Layer 5 of a small transformer language model trained on English Wikipedia (9 layers, counted from 0, width 96).
A neuron's activation on a vector x is GELU(weights . x + bias), where the dot is the dot product.

Input weights of the MLP neurons that the questions are about. A number n stands for (n - 500) times 0.00056.
n19 (bias -0.119): 404 449 349 432 652 752 309 428 671 365 572 665 512 435 658 488 582 538 428 383 411 404 349 276 616 231 567 430 456 709 445 386 697 409 328 576 463 492 717 421 389 357 528 472 396 408 483 484 542 349 452 591 447 629 579 524 367 690 512 530 406 692 621 426 365 508 375 725 400 439 805 217 714 736 351 670 706 571 726 342 241 565 559 613 512 273 496 603 397 255 359 365 416 436 305 596
n41 (bias -0.072): 488 719 801 688 379 579 548 543 509 672 587 652 389 496 695 467 248 652 582 504 479 541 467 422 402 610 408 528 731 709 520 791 596 547 304 337 292 573 253 573 420 554 393 647 300 633 548 439 444 449 610 555 483 310 385 479 389 399 487 405 462 565 573 500 559 336 521 649 207 374 492 718 408 324 710 236 496 642 595 308 372 604 457 662 380 260 534 500 378 387 438 274 684 259 678 771
n56 (bias -0.177): 363 518 546 271 412 504 434 571 549 540 438 423 584 377 732 657 710 198 472 328 466 148 606 421 717 530 701 488 374 509 182 330 500 388 462 500 439 458 739 583 736 462 550 508 500 535 531 342 369 387 670 307 359 403 331 610 273 549 513 399 508 754 330 545 334 483 323 287 362 692 415 363 770 563 508 647 552 872 458 504 583 547 593 709 479 463 535 293 285 334 538 466 684 488 376 659
n62 (bias -0.114): 761 788 570 371 529 488 256 401 467 504 455 540 680 392 409 452 552 633 264 350 492 649 400 336 547 569 561 546 516 520 366 456 720 285 544 585 707 531 411 541 833 372 461 535 504 611 372 368 427 557 252 673 760 366 536 543 441 454 685 376 572 328 243 759 464 559 453 675 314 416 536 544 452 547 508 599 631 668 587 233 365 508 276 582 524 580 305 333 624 364 531 492 402 594 371 715
n74 (bias -0.107): 367 709 536 532 344 313 477 278 612 477 469 411 674 670 643 618 441 492 577 424 566 547 530 638 583 463 582 719 660 364 546 331 615 350 585 180 459 457 538 595 559 648 518 565 361 640 374 435 436 552 543 496 500 394 425 708 627 386 556 759 629 413 398 412 378 749 518 654 425 463 526 537 559 366 707 398 466 709 595 419 232 610 634 383 489 451 673 590 464 541 398 441 735 670 308 496
n76 (bias -0.052): 549 619 722 624 600 441 487 426 659 430 504 598 508 580 513 571 475 522 458 458 220 243 370 384 504 470 682 440 596 367 605 496 504 688 357 299 470 796 547 517 475 479 479 281 710 513 326 677 207 755 316 458 534 375 252 446 512 272 300 500 546 521 651 379 394 430 542 663 432 542 370 703 360 789 479 816 301 340 667 460 629 395 723 280 483 617 582 541 578 521 309 584 548 492 206 297
n87 (bias -0.128): 632 612 535 578 590 409 628 500 737 406 726 364 285 373 669 417 456 430 604 606 555 426 409 469 313 564 393 641 633 715 447 544 604 403 385 457 225 613 549 500 440 444 390 477 779 443 266 430 695 602 303 480 548 618 516 752 414 615 580 348 567 621 488 515 516 523 331 350 347 468 575 528 424 453 786 500 610 406 720 783 321 488 810 138 425 374 399 307 527 337 406 412 471 453 533 461
n92 (bias -0.178): 188 282 604 441 921 330 625 577 369 419 687 495 591 500 638 329 463 500 703 304 486 486 269 391 586 444 972 566 532 699 691 408 570 345 347 414 651 428 410 557 547 208 714 514 655 500 423 374 519 636 396 617 672 463 317 532 409 384 425 806 255 745 363 509 231 713 390 410 331 616 532 449 495 677 254 486 519 643 738 621 386 385 611 614 390 429 505 801 621 431 441 681 429 568 481 745
n101 (bias -0.154): 586 555 594 347 641 309 342 608 718 446 529 637 768 124 710 500 331 725 430 287 627 642 348 531 708 370 496 439 429 447 442 265 528 675 280 543 247 527 394 344 657 436 736 516 594 479 595 547 406 538 368 637 259 358 642 559 492 647 589 512 648 618 459 481 652 716 437 467 496 420 619 520 677 441 528 445 521 525 583 525 545 556 371 656 382 362 496 492 601 364 472 500 249 390 779 665
n131 (bias -0.113): 463 607 441 333 300 395 685 697 603 492 539 611 463 447 676 560 256 713 210 706 515 552 526 559 582 627 453 504 526 515 638 545 321 281 746 507 411 611 407 387 679 508 657 515 473 644 335 600 686 421 345 592 409 522 454 342 590 471 423 465 602 470 396 623 432 463 669 341 546 557 538 561 797 185 631 549 543 547 612 452 508 383 744 361 653 369 674 633 482 674 552 739 527 444 417 519
n148 (bias -0.119): 428 240 254 449 676 522 468 401 95 343 608 500 509 587 638 435 434 722 266 517 556 427 291 500 470 297 529 554 723 464 475 474 461 460 452 479 540 696 291 317 618 239 470 521 792 307 405 653 362 731 737 496 793 203 518 526 569 530 707 657 643 504 429 371 382 457 349 424 412 500 526 347 605 300 500 677 545 513 616 459 513 326 441 170 698 433 651 445 470 748 835 618 656 474 518 483
n150 (bias -0.094): 690 410 538 679 560 577 480 439 561 384 609 535 634 481 296 392 570 711 406 531 523 576 368 260 530 437 272 533 408 436 280 438 496 401 500 303 516 731 460 528 422 492 569 504 413 476 810 724 659 393 451 496 383 300 492 500 596 523 602 347 488 709 496 604 687 565 581 377 157 305 434 406 426 572 435 519 712 632 369 187 544 438 464 381 442 693 219 613 364 461 719 632 588 614 581 431
n165 (bias -0.061): 430 580 449 516 405 532 438 459 467 554 529 512 370 600 682 309 496 254 312 461 686 531 532 422 422 638 581 412 847 578 381 297 432 536 404 263 370 597 594 492 629 472 539 242 585 492 595 406 451 265 624 661 376 682 200 366 666 454 355 347 416 465 345 672 328 383 512 321 707 612 444 724 592 645 630 670 603 266 670 521 488 412 404 561 630 565 435 450 298 740 512 492 598 484 350 261
n180 (bias -0.084): 342 441 599 688 469 448 606 535 571 535 602 496 452 526 388 462 614 606 723 679 470 715 410 574 644 343 507 688 552 569 540 673 383 420 715 346 381 356 500 566 337 515 504 138 511 589 445 485 558 664 518 416 617 593 71 675 701 431 641 570 391 411 488 655 443 279 545 485 397 443 556 508 568 415 619 340 546 446 507 370 639 523 425 620 429 800 439 335 683 504 336 515 450 622 598 452
n193 (bias -0.052): 675 387 435 493 504 507 585 527 375 665 411 688 368 541 640 656 350 706 341 684 600 474 682 412 569 843 468 589 544 527 400 659 403 326 448 601 761 507 473 508 447 418 522 617 591 374 600 315 424 574 493 455 381 231 228 412 493 525 549 681 270 467 447 454 601 642 448 606 273 537 715 448 433 412 533 522 764 489 507 675 420 470 546 489 713 596 451 504 457 534 438 511 351 555 330 226
n205 (bias -0.079): 442 598 515 325 519 563 713 573 722 319 380 654 540 426 485 604 537 368 578 643 515 346 426 460 653 511 350 803 500 599 532 559 388 485 392 660 640 569 656 302 447 638 610 518 224 546 677 605 336 683 435 462 448 500 307 496 732 435 605 719 429 438 298 593 750 493 426 591 742 384 526 366 624 431 544 493 393 462 345 399 306 519 570 470 415 400 549 605 572 459 614 601 229 671 543 613
n221 (bias -0.079): 670 568 697 623 395 162 626 719 576 742 383 561 580 330 544 427 304 432 482 288 154 484 411 377 377 324 313 488 616 479 578 476 646 414 524 457 760 634 764 541 345 443 452 433 504 429 563 666 633 477 449 500 451 276 434 636 584 555 488 655 334 528 450 643 508 496 556 595 627 378 750 825 557 567 536 588 483 483 516 314 678 294 580 285 568 620 611 398 484 387 372 532 454 397 264 270
n225 (bias -0.098): 609 655 334 365 597 442 537 477 388 615 352 816 566 567 354 295 509 779 510 385 527 807 303 224 382 554 616 727 240 664 586 647 267 568 272 374 368 517 587 898 369 652 434 465 550 615 671 435 592 377 283 315 415 637 373 389 434 184 505 629 500 754 514 590 437 544 411 555 827 563 633 424 626 588 324 527 431 381 270 444 326 696 430 523 641 461 418 331 270 643 579 482 546 670 481 373
n246 (bias -0.057): 592 537 661 727 486 367 273 263 425 652 546 428 671 790 407 638 716 258 461 213 442 425 451 452 601 269 603 517 465 386 560 700 720 677 147 309 564 387 409 404 572 375 588 631 482 206 421 334 427 648 513 464 567 80 405 606 628 327 663 588 607 649 518 585 410 601 540 486 269 657 367 352 612 417 368 447 436 523 686 336 729 362 644 500 443 628 682 352 695 563 553 800 294 483 356 601
n249 (bias -0.134): 304 508 246 743 561 535 365 439 409 650 471 448 593 465 477 594 639 467 478 286 312 678 646 539 566 472 492 413 617 778 504 688 516 624 697 504 472 415 753 621 286 496 725 384 472 719 533 404 742 679 657 500 551 430 492 383 465 214 532 345 661 488 258 462 437 423 488 637 380 318 484 259 429 365 554 613 415 399 410 508 427 571 315 601 722 508 508 178 588 464 446 599 528 377 648 481
n251 (bias -0.135): 606 514 411 704 518 448 775 265 400 496 540 592 624 613 547 591 316 505 219 513 478 274 769 402 474 724 542 400 534 242 283 621 544 346 322 644 420 585 544 291 242 543 346 445 562 715 302 157 691 595 500 653 247 642 394 646 642 656 373 585 266 530 345 649 387 466 659 771 227 221 725 378 474 504 453 594 580 504 436 450 478 608 559 349 646 496 593 428 572 478 397 609 406 351 758 453
n286 (bias -0.042): 628 680 681 513 631 554 514 392 609 402 523 404 638 604 415 856 459 514 490 380 527 491 360 593 491 331 726 496 304 653 530 720 586 371 396 236 620 637 491 648 587 260 562 558 744 360 205 297 375 449 636 473 804 576 367 433 295 377 701 458 536 606 560 496 450 336 509 869 459 368 212 359 327 819 625 402 305 537 513 410 583 653 632 435 500 58 284 535 491 563 518 618 593 208 486 571
n287 (bias -0.081): 663 412 599 819 709 426 683 591 210 464 541 305 284 636 435 219 527 468 539 626 592 422 584 565 453 420 398 504 248 477 652 535 549 370 531 731 536 311 680 401 575 425 288 487 764 446 500 479 428 663 256 420 416 622 379 583 409 334 455 605 509 517 594 731 540 573 522 554 428 641 553 469 363 371 704 422 260 52 557 284 509 684 683 509 669 100 527 667 705 509 322 619 536 702 445 539
n294 (bias -0.142): 754 735 434 487 611 571 407 523 481 371 416 238 359 701 411 460 446 654 888 522 611 725 191 496 540 477 478 774 341 431 401 406 226 91 401 504 236 579 847 427 866 621 504 417 741 376 296 640 495 330 609 536 374 469 459 518 465 409 554 778 348 662 349 791 334 355 518 445 536 594 531 509 473 662 725 553 523 445 726 294 422 429 640 473 513 491 459 452 570 513 460 706 468 605 505 399
n299 (bias -0.069): 428 362 542 439 556 253 331 589 305 388 436 574 672 453 454 752 633 622 300 442 608 481 683 355 329 705 470 671 626 333 541 713 617 382 481 375 650 610 377 293 477 710 718 523 484 732 516 595 560 673 337 598 488 508 468 677 400 323 304 464 585 690 512 426 527 435 608 647 516 765 519 391 520 473 377 631 424 252 265 679 452 364 468 428 389 362 575 579 440 605 289 391 520 576 512 386
n308 (bias -0.049): 344 752 944 335 670 651 364 215 500 483 609 368 189 323 546 340 432 386 675 429 688 678 648 450 525 355 683 577 666 276 549 483 360 676 466 377 242 545 702 656 555 496 342 674 474 370 701 442 461 636 475 742 517 592 577 734 438 561 496 513 567 558 491 597 563 405 421 612 372 602 555 428 776 471 641 471 231 587 671 496 254 294 329 573 604 540 380 516 512 551 467 390 439 512 478 343
n314 (bias -0.102): 400 654 457 666 219 673 495 523 192 840 357 617 421 326 491 709 621 533 642 447 504 553 647 579 609 586 791 632 720 450 402 451 612 581 767 478 359 426 327 600 482 384 465 186 378 660 569 430 655 521 543 522 598 262 333 438 465 215 401 491 527 365 459 287 241 291 526 464 627 433 278 312 491 465 715 540 637 431 681 267 568 775 565 295 509 735 691 526 366 446 320 634 564 635 213 535
n323 (bias -0.160): 645 829 335 496 425 572 638 437 382 293 396 301 460 604 416 468 443 739 716 349 692 413 693 429 571 610 612 562 421 627 619 540 488 484 697 621 762 465 270 743 208 496 453 717 549 450 525 331 504 633 676 536 673 480 202 564 353 481 463 699 640 563 599 439 371 386 480 287 533 605 536 452 261 547 595 432 607 777 615 399 541 724 433 471 571 281 721 504 520 452 639 480 417 590 538 575
n324 (bias -0.020): 563 614 472 555 872 448 701 546 483 742 337 488 603 512 620 492 593 285 646 651 588 345 666 603 512 651 453 260 663 727 140 588 593 492 346 425 636 520 343 380 463 354 707 528 619 330 642 342 595 443 771 223 626 548 438 448 412 477 337 592 544 674 446 403 460 472 652 516 594 569 448 585 439 587 536 312 525 679 368 754 302 524 546 678 683 612 298 406 563 585 500 593 508 449 391 326
n349 (bias -0.063): 451 469 655 451 717 462 644 256 610 422 417 589 492 601 300 345 719 408 583 219 662 352 768 434 451 487 448 484 471 650 552 638 664 572 563 582 380 332 526 625 420 261 318 537 752 228 361 430 629 623 422 382 736 757 483 629 537 549 415 348 261 672 521 428 513 438 155 526 636 235 333 504 399 644 773 616 651 591 662 355 423 492 491 526 334 528 534 480 427 445 289 437 504 488 417 780
n373 (bias -0.114): 440 605 568 635 377 412 592 664 605 512 293 488 598 339 614 561 535 428 441 492 362 360 631 462 477 621 567 393 344 779 456 757 631 488 781 331 668 549 480 677 450 238 379 293 516 215 651 590 595 704 586 422 539 401 238 672 629 481 562 583 281 443 445 515 469 515 595 814 512 469 462 319 500 330 492 534 551 342 671 605 398 561 680 402 599 386 602 537 642 577 375 369 346 383 416 447

Each question shows a token from some text and the vector x that enters the MLP there. A number n stands for (n - 500) times 0.013.

"her": 313 328 405 505 512 367 374 522 633 546 437 422 689 554 543 382 309 577 466 332 489 533 566 652 490 581 690 469 584 496 539 549 619 548 549 612 372 605 531 427 488 641 466 718 379 578 598 357 326 247 569 442 566 678 715 477 520 559 506 559 477 358 636 492 730 383 487 459 459 631 372 512 377 405 361 616 329 491 421 606 606 425 553 336 584 699 468 675 339 411 534 553 376 645 473 153
The three highest activations, in order: n299, n308, n165

"le": 419 372 364 518 399 468 439 409 481 560 697 515 645 444 190 443 434 285 536 353 436 526 330 537 368 600 685 446 410 379 530 561 570 430 618 604 576 592 512 434 522 578 621 617 593 567 559 531 234 439 547 499 472 643 554 427 766 624 577 487 294 332 379 426 691 376 687 403 452 578 685 727 505 424 238 536 471 422 450 436 577 531 642 542 611 592 659 572 371 371 445 538 355 621 605 320
The neuron with the highest activation: n221

"an": 531 443 189 440 331 659 415 563 558 656 411 372 535 484 377 423 325 594 576 376 327 514 560 430 386 495 482 486 641 721 500 479 631 471 442 578 451 391 585 405 455 520 369 661 477 648 391 470 486 312 646 206 509 569 686 553 431 686 568 378 448 348 557 583 613 569 519 568 449 461 291 622 441 574 363 351 267 578 680 649 484 537 512 701 571 730 607 601 582 504 333 552 386 555 542 520
The three highest activations, in order: n324, n249, n41

" T": 508 378 338 551 410 554 525 495 428 541 470 276 704 373 384 553 439 481 543 306 418 556 430 406 464 609 614 603 484 517 343 742 581 486 478 764 319 467 513 527 550 569 520 536 416 343 584 528 180 263 512 423 442 634 665 313 623 617 736 282 592 273 566 462 575 511 352 523 623 496 521 543 610 445 355 453 533 421 527 457 499 669 551 728 488 755 349 579 412 469 480 524 600 539 598 471
The three highest activations, in order: n225, n101, n62

"th": 391 609 424 570 492 610 488 460 515 507 578 462 755 363 259 476 533 345 497 487 306 442 338 591 234 465 645 406 251 619 532 689 675 406 768 574 474 606 590 486 458 350 526 484 675 643 437 304 273 315 715 435 443 687 498 427 567 578 542 503 555 334 374 462 677 452 476 489 538 505 466 659 310 447 339 561 457 542 414 485 640 524 546 640 618 552 448 644 534 555 481 419 439 585 550 314
The most active neuron and its activation: n286, at about 2

"\n": 357 441 318 533 432 582 544 534 450 374 578 534 680 467 412 522 447 512 530 422 365 535 643 572 690 636 602 468 439 505 602 744 689 563 558 657 247 413 633 430 496 560 524 548 496 270 384 579 194 381 625 410 450 666 544 433 388 613 616 336 472 256 559 592 500 578 653 480 391 642 419 640 408 289 334 500 428 442 496 583 634 537 533 619 411 684 432 654 510 384 556 447 285 606 284 472
The neuron with the highest activation: n246

"7": 315 381 426 504 378 617 373 563 480 439 466 358 798 473 300 454 250 564 705 502 432 627 547 324 432 577 587 597 581 415 397 674 614 294 656 524 343 506 607 707 688 554 474 560 534 346 449 458 375 497 484 418 514 676 684 447 685 627 608 541 429 405 545 386 670 445 339 427 445 437 409 672 329 601 481 560 493 569 481 585 708 432 403 344 545 548 577 656 476 259 523 446 276 627 571 378
The neuron with the highest activation: n294

":": 323 437 336 374 456 583 471 630 406 497 552 352 597 458 640 380 492 474 424 416 357 458 717 466 601 682 530 585 358 529 617 806 615 555 611 691 252 444 477 331 555 476 530 514 620 483 519 387 254 411 413 503 655 582 530 538 538 619 573 453 435 402 626 539 605 488 680 483 412 529 291 734 527 331 394 476 405 580 492 567 636 679 511 509 466 621 423 552 529 364 348 474 305 659 374 297
The neuron with the highest activation: n287

"0": 520 476 281 464 390 505 306 575 504 570 509 430 755 313 410 559 369 639 472 457 220 513 750 400 472 470 454 624 622 599 373 674 645 345 641 661 408 414 565 477 693 610 482 509 472 335 315 447 394 431 446 355 618 585 606 445 579 616 667 666 490 342 487 441 621 417 433 536 572 485 344 621 321 620 673 459 293 633 562 595 665 537 521 473 512 565 537 656 570 302 442 485 286 463 430 402
The neuron with the highest activation: n62

" |": 347 420 382 372 418 674 498 730 418 413 587 432 681 538 435 492 324 494 482 467 449 517 604 580 443 537 543 496 457 405 576 697 669 467 504 664 279 448 551 435 617 505 477 536 481 478 509 414 301 273 508 494 458 586 657 384 595 636 650 455 446 324 541 700 656 552 513 557 333 488 145 676 544 472 370 320 456 553 478 526 426 689 491 443 450 668 600 517 659 372 425 356 417 655 735 351
The neuron with the highest activation: n101

"4": 385 437 415 465 359 618 373 591 487 421 538 236 728 460 400 506 410 636 613 491 424 536 540 324 474 383 621 735 614 448 345 639 583 305 641 580 390 424 532 553 685 580 542 470 529 284 409 453 382 436 466 261 540 594 609 496 576 628 650 529 417 345 560 469 689 469 441 479 485 525 350 680 256 637 609 495 334 710 586 547 705 546 421 338 590 604 709 588 483 325 516 347 351 552 520 430
Which two neurons fire most, strongest first? n294, n323

"if": 289 262 276 473 439 400 488 468 500 505 457 486 676 296 402 441 205 438 548 595 448 525 650 445 343 654 552 479 548 602 500 632 483 342 516 527 656 505 480 437 608 600 588 554 298 424 645 430 307 436 491 586 555 500 747 383 714 755 572 541 617 423 468 611 740 467 528 569 521 525 413 550 687 487 308 254 369 398 567 409 636 490 474 462 595 632 468 628 424 481 442 391 537 684 589 346
The most active neuron and its activation: n205, at about 1.1

" the": 453 411 381 481 300 694 432 410 494 532 541 387 587 426 529 369 348 386 532 423 394 455 408 605 614 589 555 582 436 658 544 618 667 406 644 688 303 523 539 441 606 716 467 566 644 445 738 157 307 305 672 519 534 608 557 442 519 635 530 402 390 348 520 620 625 472 658 548 636 554 481 648 380 464 395 479 391 400 490 503 564 695 517 550 385 563 279 479 621 586 526 293 372 526 455 370
The neuron with the highest activation: n165

"en": 440 595 448 501 389 341 456 454 470 683 443 596 642 321 347 366 267 354 558 397 528 563 532 556 548 584 385 489 594 463 483 588 584 581 587 665 460 540 539 343 577 728 595 596 230 619 458 387 161 472 450 495 410 604 634 541 574 641 758 487 418 324 669 438 601 269 549 495 314 397 373 625 405 525 412 493 433 570 679 518 695 499 612 616 504 570 570 593 429 341 406 692 379 599 433 376
The neuron with the highest activation: n221

" D": 505 426 359 246 389 607 507 466 515 369 420 174 556 351 384 540 535 548 675 425 359 503 461 442 530 512 690 631 569 588 378 718 651 368 643 797 426 287 489 436 560 518 513 379 430 437 459 485 523 428 522 264 524 488 741 428 507 720 673 377 573 535 702 549 763 505 464 514 369 665 373 608 417 488 474 439 432 506 674 549 495 733 456 480 434 608 438 473 435 429 553 400 493 536 626 309
The three highest activations, in order: n87, n56, n323

" 3": 505 398 323 327 411 651 504 598 408 563 531 262 748 350 476 500 499 533 462 366 329 522 598 415 451 514 531 445 442 586 536 896 707 287 628 568 356 450 601 571 477 633 494 521 484 334 395 388 338 366 595 311 475 649 648 525 495 704 649 556 462 413 536 527 626 497 473 512 526 623 338 610 395 454 436 477 482 531 556 415 726 678 427 425 472 623 630 653 612 334 433 348 364 486 537 335
The neuron with the highest activation: n373

" G": 366 364 457 314 394 590 658 564 392 449 559 321 634 352 389 503 438 426 579 434 457 529 455 572 560 716 629 505 510 666 345 615 631 358 436 701 404 427 654 521 562 447 454 639 294 438 495 448 262 415 491 452 485 672 696 484 592 592 624 420 496 294 594 505 569 416 479 515 387 691 369 642 572 502 303 487 583 356 504 506 735 684 551 567 521 725 280 560 509 398 466 470 484 592 505 178
The most active neuron and its activation: n56, at about 0.61

".": 214 339 516 439 404 506 453 502 414 543 475 386 647 487 384 563 441 488 445 423 516 567 623 391 546 630 515 460 453 603 542 786 700 453 612 700 128 475 536 398 484 630 379 684 596 279 494 457 322 380 476 531 548 595 431 494 526 536 630 492 643 321 695 552 495 583 670 467 486 681 410 536 360 269 622 489 329 494 412 401 610 599 558 544 503 642 411 561 480 585 409 452 354 616 454 444
The neuron with the highest activation: n287

"ov": 315 337 163 420 475 517 558 575 662 376 424 518 496 458 548 352 231 514 579 345 415 400 561 387 390 811 579 640 613 590 534 555 517 395 527 611 523 551 550 400 642 452 555 488 299 413 278 495 266 460 553 249 429 560 610 437 456 659 514 528 450 396 655 574 681 529 472 492 447 612 458 598 416 622 525 328 426 607 587 610 704 546 449 620 450 690 682 617 508 342 627 512 445 592 471 390
The neuron with the highest activation: n193

" p": 436 413 409 389 318 648 623 542 470 398 459 377 627 276 275 614 475 508 406 459 519 684 512 566 551 570 688 590 534 756 429 590 647 399 499 799 451 453 457 400 628 359 466 564 362 432 554 474 319 348 514 345 492 622 568 397 443 650 486 354 507 462 598 461 681 517 394 515 704 592 503 713 502 389 292 501 372 569 553 469 646 668 434 560 414 458 230 486 540 328 664 431 485 622 580 379
The three highest activations, in order: n62, n101, n205

";": 177 480 420 489 415 539 395 635 444 466 556 294 668 615 326 571 571 597 614 386 407 735 566 352 496 539 572 547 311 514 537 749 537 504 572 550 306 352 463 529 648 663 636 518 523 384 471 323 217 420 461 287 633 503 623 475 640 539 568 553 454 392 651 529 691 525 532 392 358 446 335 746 337 536 486 486 477 613 557 569 569 537 459 368 487 520 519 642 543 453 444 386 339 673 577 428
The most active neuron and its activation: n180, at about 1

"3": 364 445 451 528 302 526 346 580 511 606 348 349 851 391 421 514 380 589 681 554 505 609 606 385 494 454 542 534 622 427 337 656 573 390 659 710 326 444 624 595 418 632 565 531 395 354 433 423 359 368 376 356 469 535 750 411 761 603 645 604 433 372 579 320 637 529 445 603 562 487 277 706 485 574 518 460 372 612 531 573 584 568 470 405 562 507 494 604 471 334 437 372 387 603 554 298
The three highest activations, in order: n74, n221, n314

"ang": 308 422 362 441 297 507 388 627 497 517 500 535 497 316 472 535 264 549 455 324 457 534 391 546 407 691 638 486 639 571 540 550 603 581 475 382 537 473 513 412 423 515 485 540 368 554 630 381 177 300 523 450 471 727 730 581 685 724 547 571 605 266 628 505 584 469 454 502 416 558 360 577 593 598 368 492 366 456 418 441 679 495 480 433 568 788 452 579 608 603 348 520 589 612 564 241
The neuron with the highest activation: n165

" e": 364 452 343 493 327 810 682 512 387 339 689 337 719 373 467 557 339 472 512 335 475 459 481 604 502 469 552 465 476 654 618 549 635 355 497 631 379 451 375 623 595 666 598 421 475 523 555 597 415 448 554 388 575 701 481 374 355 734 617 387 423 482 454 510 485 527 607 561 618 465 332 588 267 529 474 518 412 600 538 505 653 782 461 406 430 700 488 421 504 475 519 430 365 491 407 216
The most active neuron and its activation: n286, at about 1

" H": 418 379 334 400 476 523 663 551 443 317 621 217 679 324 387 482 279 469 531 274 427 602 439 448 515 673 570 555 487 619 451 681 635 285 459 648 382 505 612 471 613 528 457 557 364 527 514 446 417 343 446 493 518 562 679 320 501 721 606 497 526 346 700 508 709 470 556 572 386 629 304 728 528 490 374 331 527 322 588 624 639 600 503 618 616 636 410 495 496 419 466 501 422 564 648 307
The neuron with the highest activation: n101

"-": 421 406 200 486 370 683 501 467 548 522 269 439 775 415 439 350 321 382 532 556 592 515 386 627 558 494 530 550 479 627 419 774 519 578 534 696 363 484 496 545 554 672 553 641 476 598 534 495 139 377 387 384 504 638 549 526 650 548 603 311 543 328 639 514 568 597 586 602 434 453 398 668 633 441 351 364 367 447 399 449 507 646 454 525 563 599 417 335 512 471 461 551 582 671 446 309
The most active neuron and its activation: n225, at about 1.3

"pp": 337 510 309 622 392 579 512 467 473 320 483 293 664 434 399 552 436 485 579 591 493 462 567 362 294 453 636 502 461 419 471 831 525 506 463 450 396 429 504 436 476 538 536 455 402 528 419 455 272 321 468 271 598 604 708 485 396 436 571 451 581 407 563 639 582 507 281 418 586 395 531 667 458 648 474 261 450 668 567 470 790 421 617 423 472 736 406 739 731 467 615 577 481 604 652 516
Which two neurons fire most, strongest first? n286, n180

"n": 370 462 418 646 419 494 517 444 584 584 420 294 517 501 463 421 409 395 286 420 714 649 570 441 368 534 659 797 636 548 417 564 579 476 464 534 368 457 542 561 339 754 470 561 532 433 428 468 327 190 521 432 431 594 803 536 547 599 671 295 465 453 577 399 626 430 454 520 401 390 441 629 438 563 348 541 373 669 460 476 603 668 642 472 435 466 285 742 485 601 432 488 359 623 678 453
The most active neuron and its activation: n150, at about 0.67

"et": 488 416 243 348 530 532 379 330 302 424 450 397 521 218 336 587 424 573 515 370 538 406 498 659 330 340 560 630 525 495 480 672 703 455 568 592 576 662 613 229 591 517 592 612 516 354 498 415 335 508 468 345 343 665 801 472 552 512 532 522 493 497 500 439 598 539 383 289 386 603 401 615 477 535 517 751 436 505 610 571 575 573 503 714 320 587 494 681 617 498 492 553 535 634 453 486
The most active neuron and its activation: n148, at about 0.97

"g": 543 535 477 550 332 625 705 507 488 477 508 387 441 529 390 459 444 580 639 689 360 488 335 676 601 539 642 405 534 371 439 539 604 436 435 633 261 490 363 591 538 434 339 680 463 478 481 533 220 579 458 227 633 630 441 425 455 683 502 295 682 419 646 568 542 406 524 375 383 687 347 646 459 482 487 590 286 636 568 495 841 527 763 476 584 497 432 488 447 452 402 400 428 575 448 367
The neuron with the highest activation: n76

"ed": 466 185 444 403 391 474 462 401 523 607 734 537 615 412 336 509 298 478 359 517 448 502 542 759 342 644 541 560 615 552 647 638 700 540 459 625 330 483 509 548 480 610 608 668 457 451 706 403 441 346 468 484 602 456 525 539 573 542 407 694 539 490 559 599 498 424 474 441 562 471 327 606 612 438 308 644 308 492 492 590 533 475 316 385 459 716 556 717 283 421 416 442 473 564 470 157
The neuron with the highest activation: n299

"v": 324 356 299 629 378 695 619 490 607 456 381 428 670 565 439 373 344 361 711 489 482 395 459 502 508 674 541 397 547 667 512 643 585 404 650 641 568 418 394 408 530 449 553 477 472 589 158 492 285 548 618 324 613 442 479 523 403 606 636 561 549 136 565 461 697 575 432 529 380 734 382 737 491 604 625 407 347 557 652 507 585 539 426 503 484 562 459 506 552 526 518 395 360 505 556 226
The most active neuron and its activation: n323, at about 1.1

" t": 439 475 389 605 261 630 619 479 503 379 541 381 618 260 418 587 447 516 572 390 404 593 542 459 453 561 521 589 456 665 347 615 644 323 484 881 460 506 479 493 658 641 538 513 521 336 623 344 226 276 553 383 508 602 609 287 563 637 618 324 626 507 655 515 530 536 360 448 647 541 467 718 485 458 442 485 357 332 508 556 586 591 491 691 420 676 417 519 519 416 548 466 411 451 507 310
The neuron with the highest activation: n101

"9": 406 427 392 518 380 610 375 582 494 415 417 365 756 443 305 487 339 593 670 520 388 624 541 296 447 578 582 679 566 408 402 667 602 313 677 570 368 454 603 587 698 539 554 539 519 333 432 408 416 463 440 414 456 669 731 458 703 613 642 544 425 410 528 415 697 485 348 408 406 442 354 703 268 595 516 590 380 551 502 523 706 476 433 334 582 499 628 650 496 233 579 425 286 602 569 444
Which two neurons fire most, strongest first? n294, n62

" ": 469 352 457 382 385 533 503 587 503 376 409 222 713 380 410 479 540 669 507 428 409 416 614 590 386 524 587 578 636 699 507 858 659 374 480 443 327 331 520 463 538 687 593 527 491 320 407 548 332 322 500 246 641 651 759 451 457 621 423 417 523 481 506 669 677 424 473 489 508 484 520 640 418 530 376 587 438 489 506 637 491 698 414 584 382 483 610 479 591 523 456 311 344 515 648 349
The most active neuron and its activation: n299, at about 1.2

"inal": 391 559 303 434 426 414 380 433 548 462 638 197 557 357 369 387 300 523 374 598 468 422 428 428 358 580 482 520 560 387 576 584 566 605 364 791 453 483 514 478 558 616 545 600 423 395 396 331 418 331 399 432 547 612 669 447 523 635 636 397 472 253 589 535 619 422 517 552 652 389 554 511 498 726 419 352 354 541 481 615 596 557 593 444 556 709 441 840 565 315 698 531 507 666 687 478
The most active neuron and its activation: n205, at about 0.32

"el": 468 388 397 449 374 504 422 364 407 589 484 471 633 490 311 359 492 458 472 477 386 702 478 486 347 669 622 528 601 608 652 794 559 480 330 483 366 560 527 633 476 706 641 663 375 505 597 456 441 242 457 333 605 576 611 416 503 400 521 648 590 328 667 377 528 513 647 399 577 498 519 550 343 544 394 665 426 493 506 709 556 539 558 146 516 431 509 558 225 503 562 394 593 618 500 398
The neuron with the highest activation: n225

"–": 270 297 315 551 326 703 335 572 471 462 508 301 617 371 378 501 500 489 407 533 551 509 459 413 590 505 683 598 466 606 704 779 575 494 560 748 287 432 490 604 564 589 825 537 299 333 549 470 273 498 371 424 477 545 411 466 482 639 619 420 571 433 648 455 590 597 528 581 432 424 388 390 376 573 452 466 464 526 576 589 432 622 463 403 458 702 514 470 373 399 554 544 393 684 513 459
The most active neuron and its activation: n249, at about 0.85

"em": 465 109 291 439 367 582 427 520 638 357 435 411 675 473 294 394 421 464 605 295 412 613 439 658 566 503 501 556 570 465 607 831 745 448 482 531 603 466 410 356 586 395 618 537 518 584 360 541 231 324 586 372 352 495 500 672 352 548 478 431 433 473 674 504 626 601 537 455 439 543 382 687 430 527 393 567 375 633 576 475 503 471 488 641 576 590 527 581 537 460 665 668 585 491 370 459
The three highest activations, in order: n246, n92, n286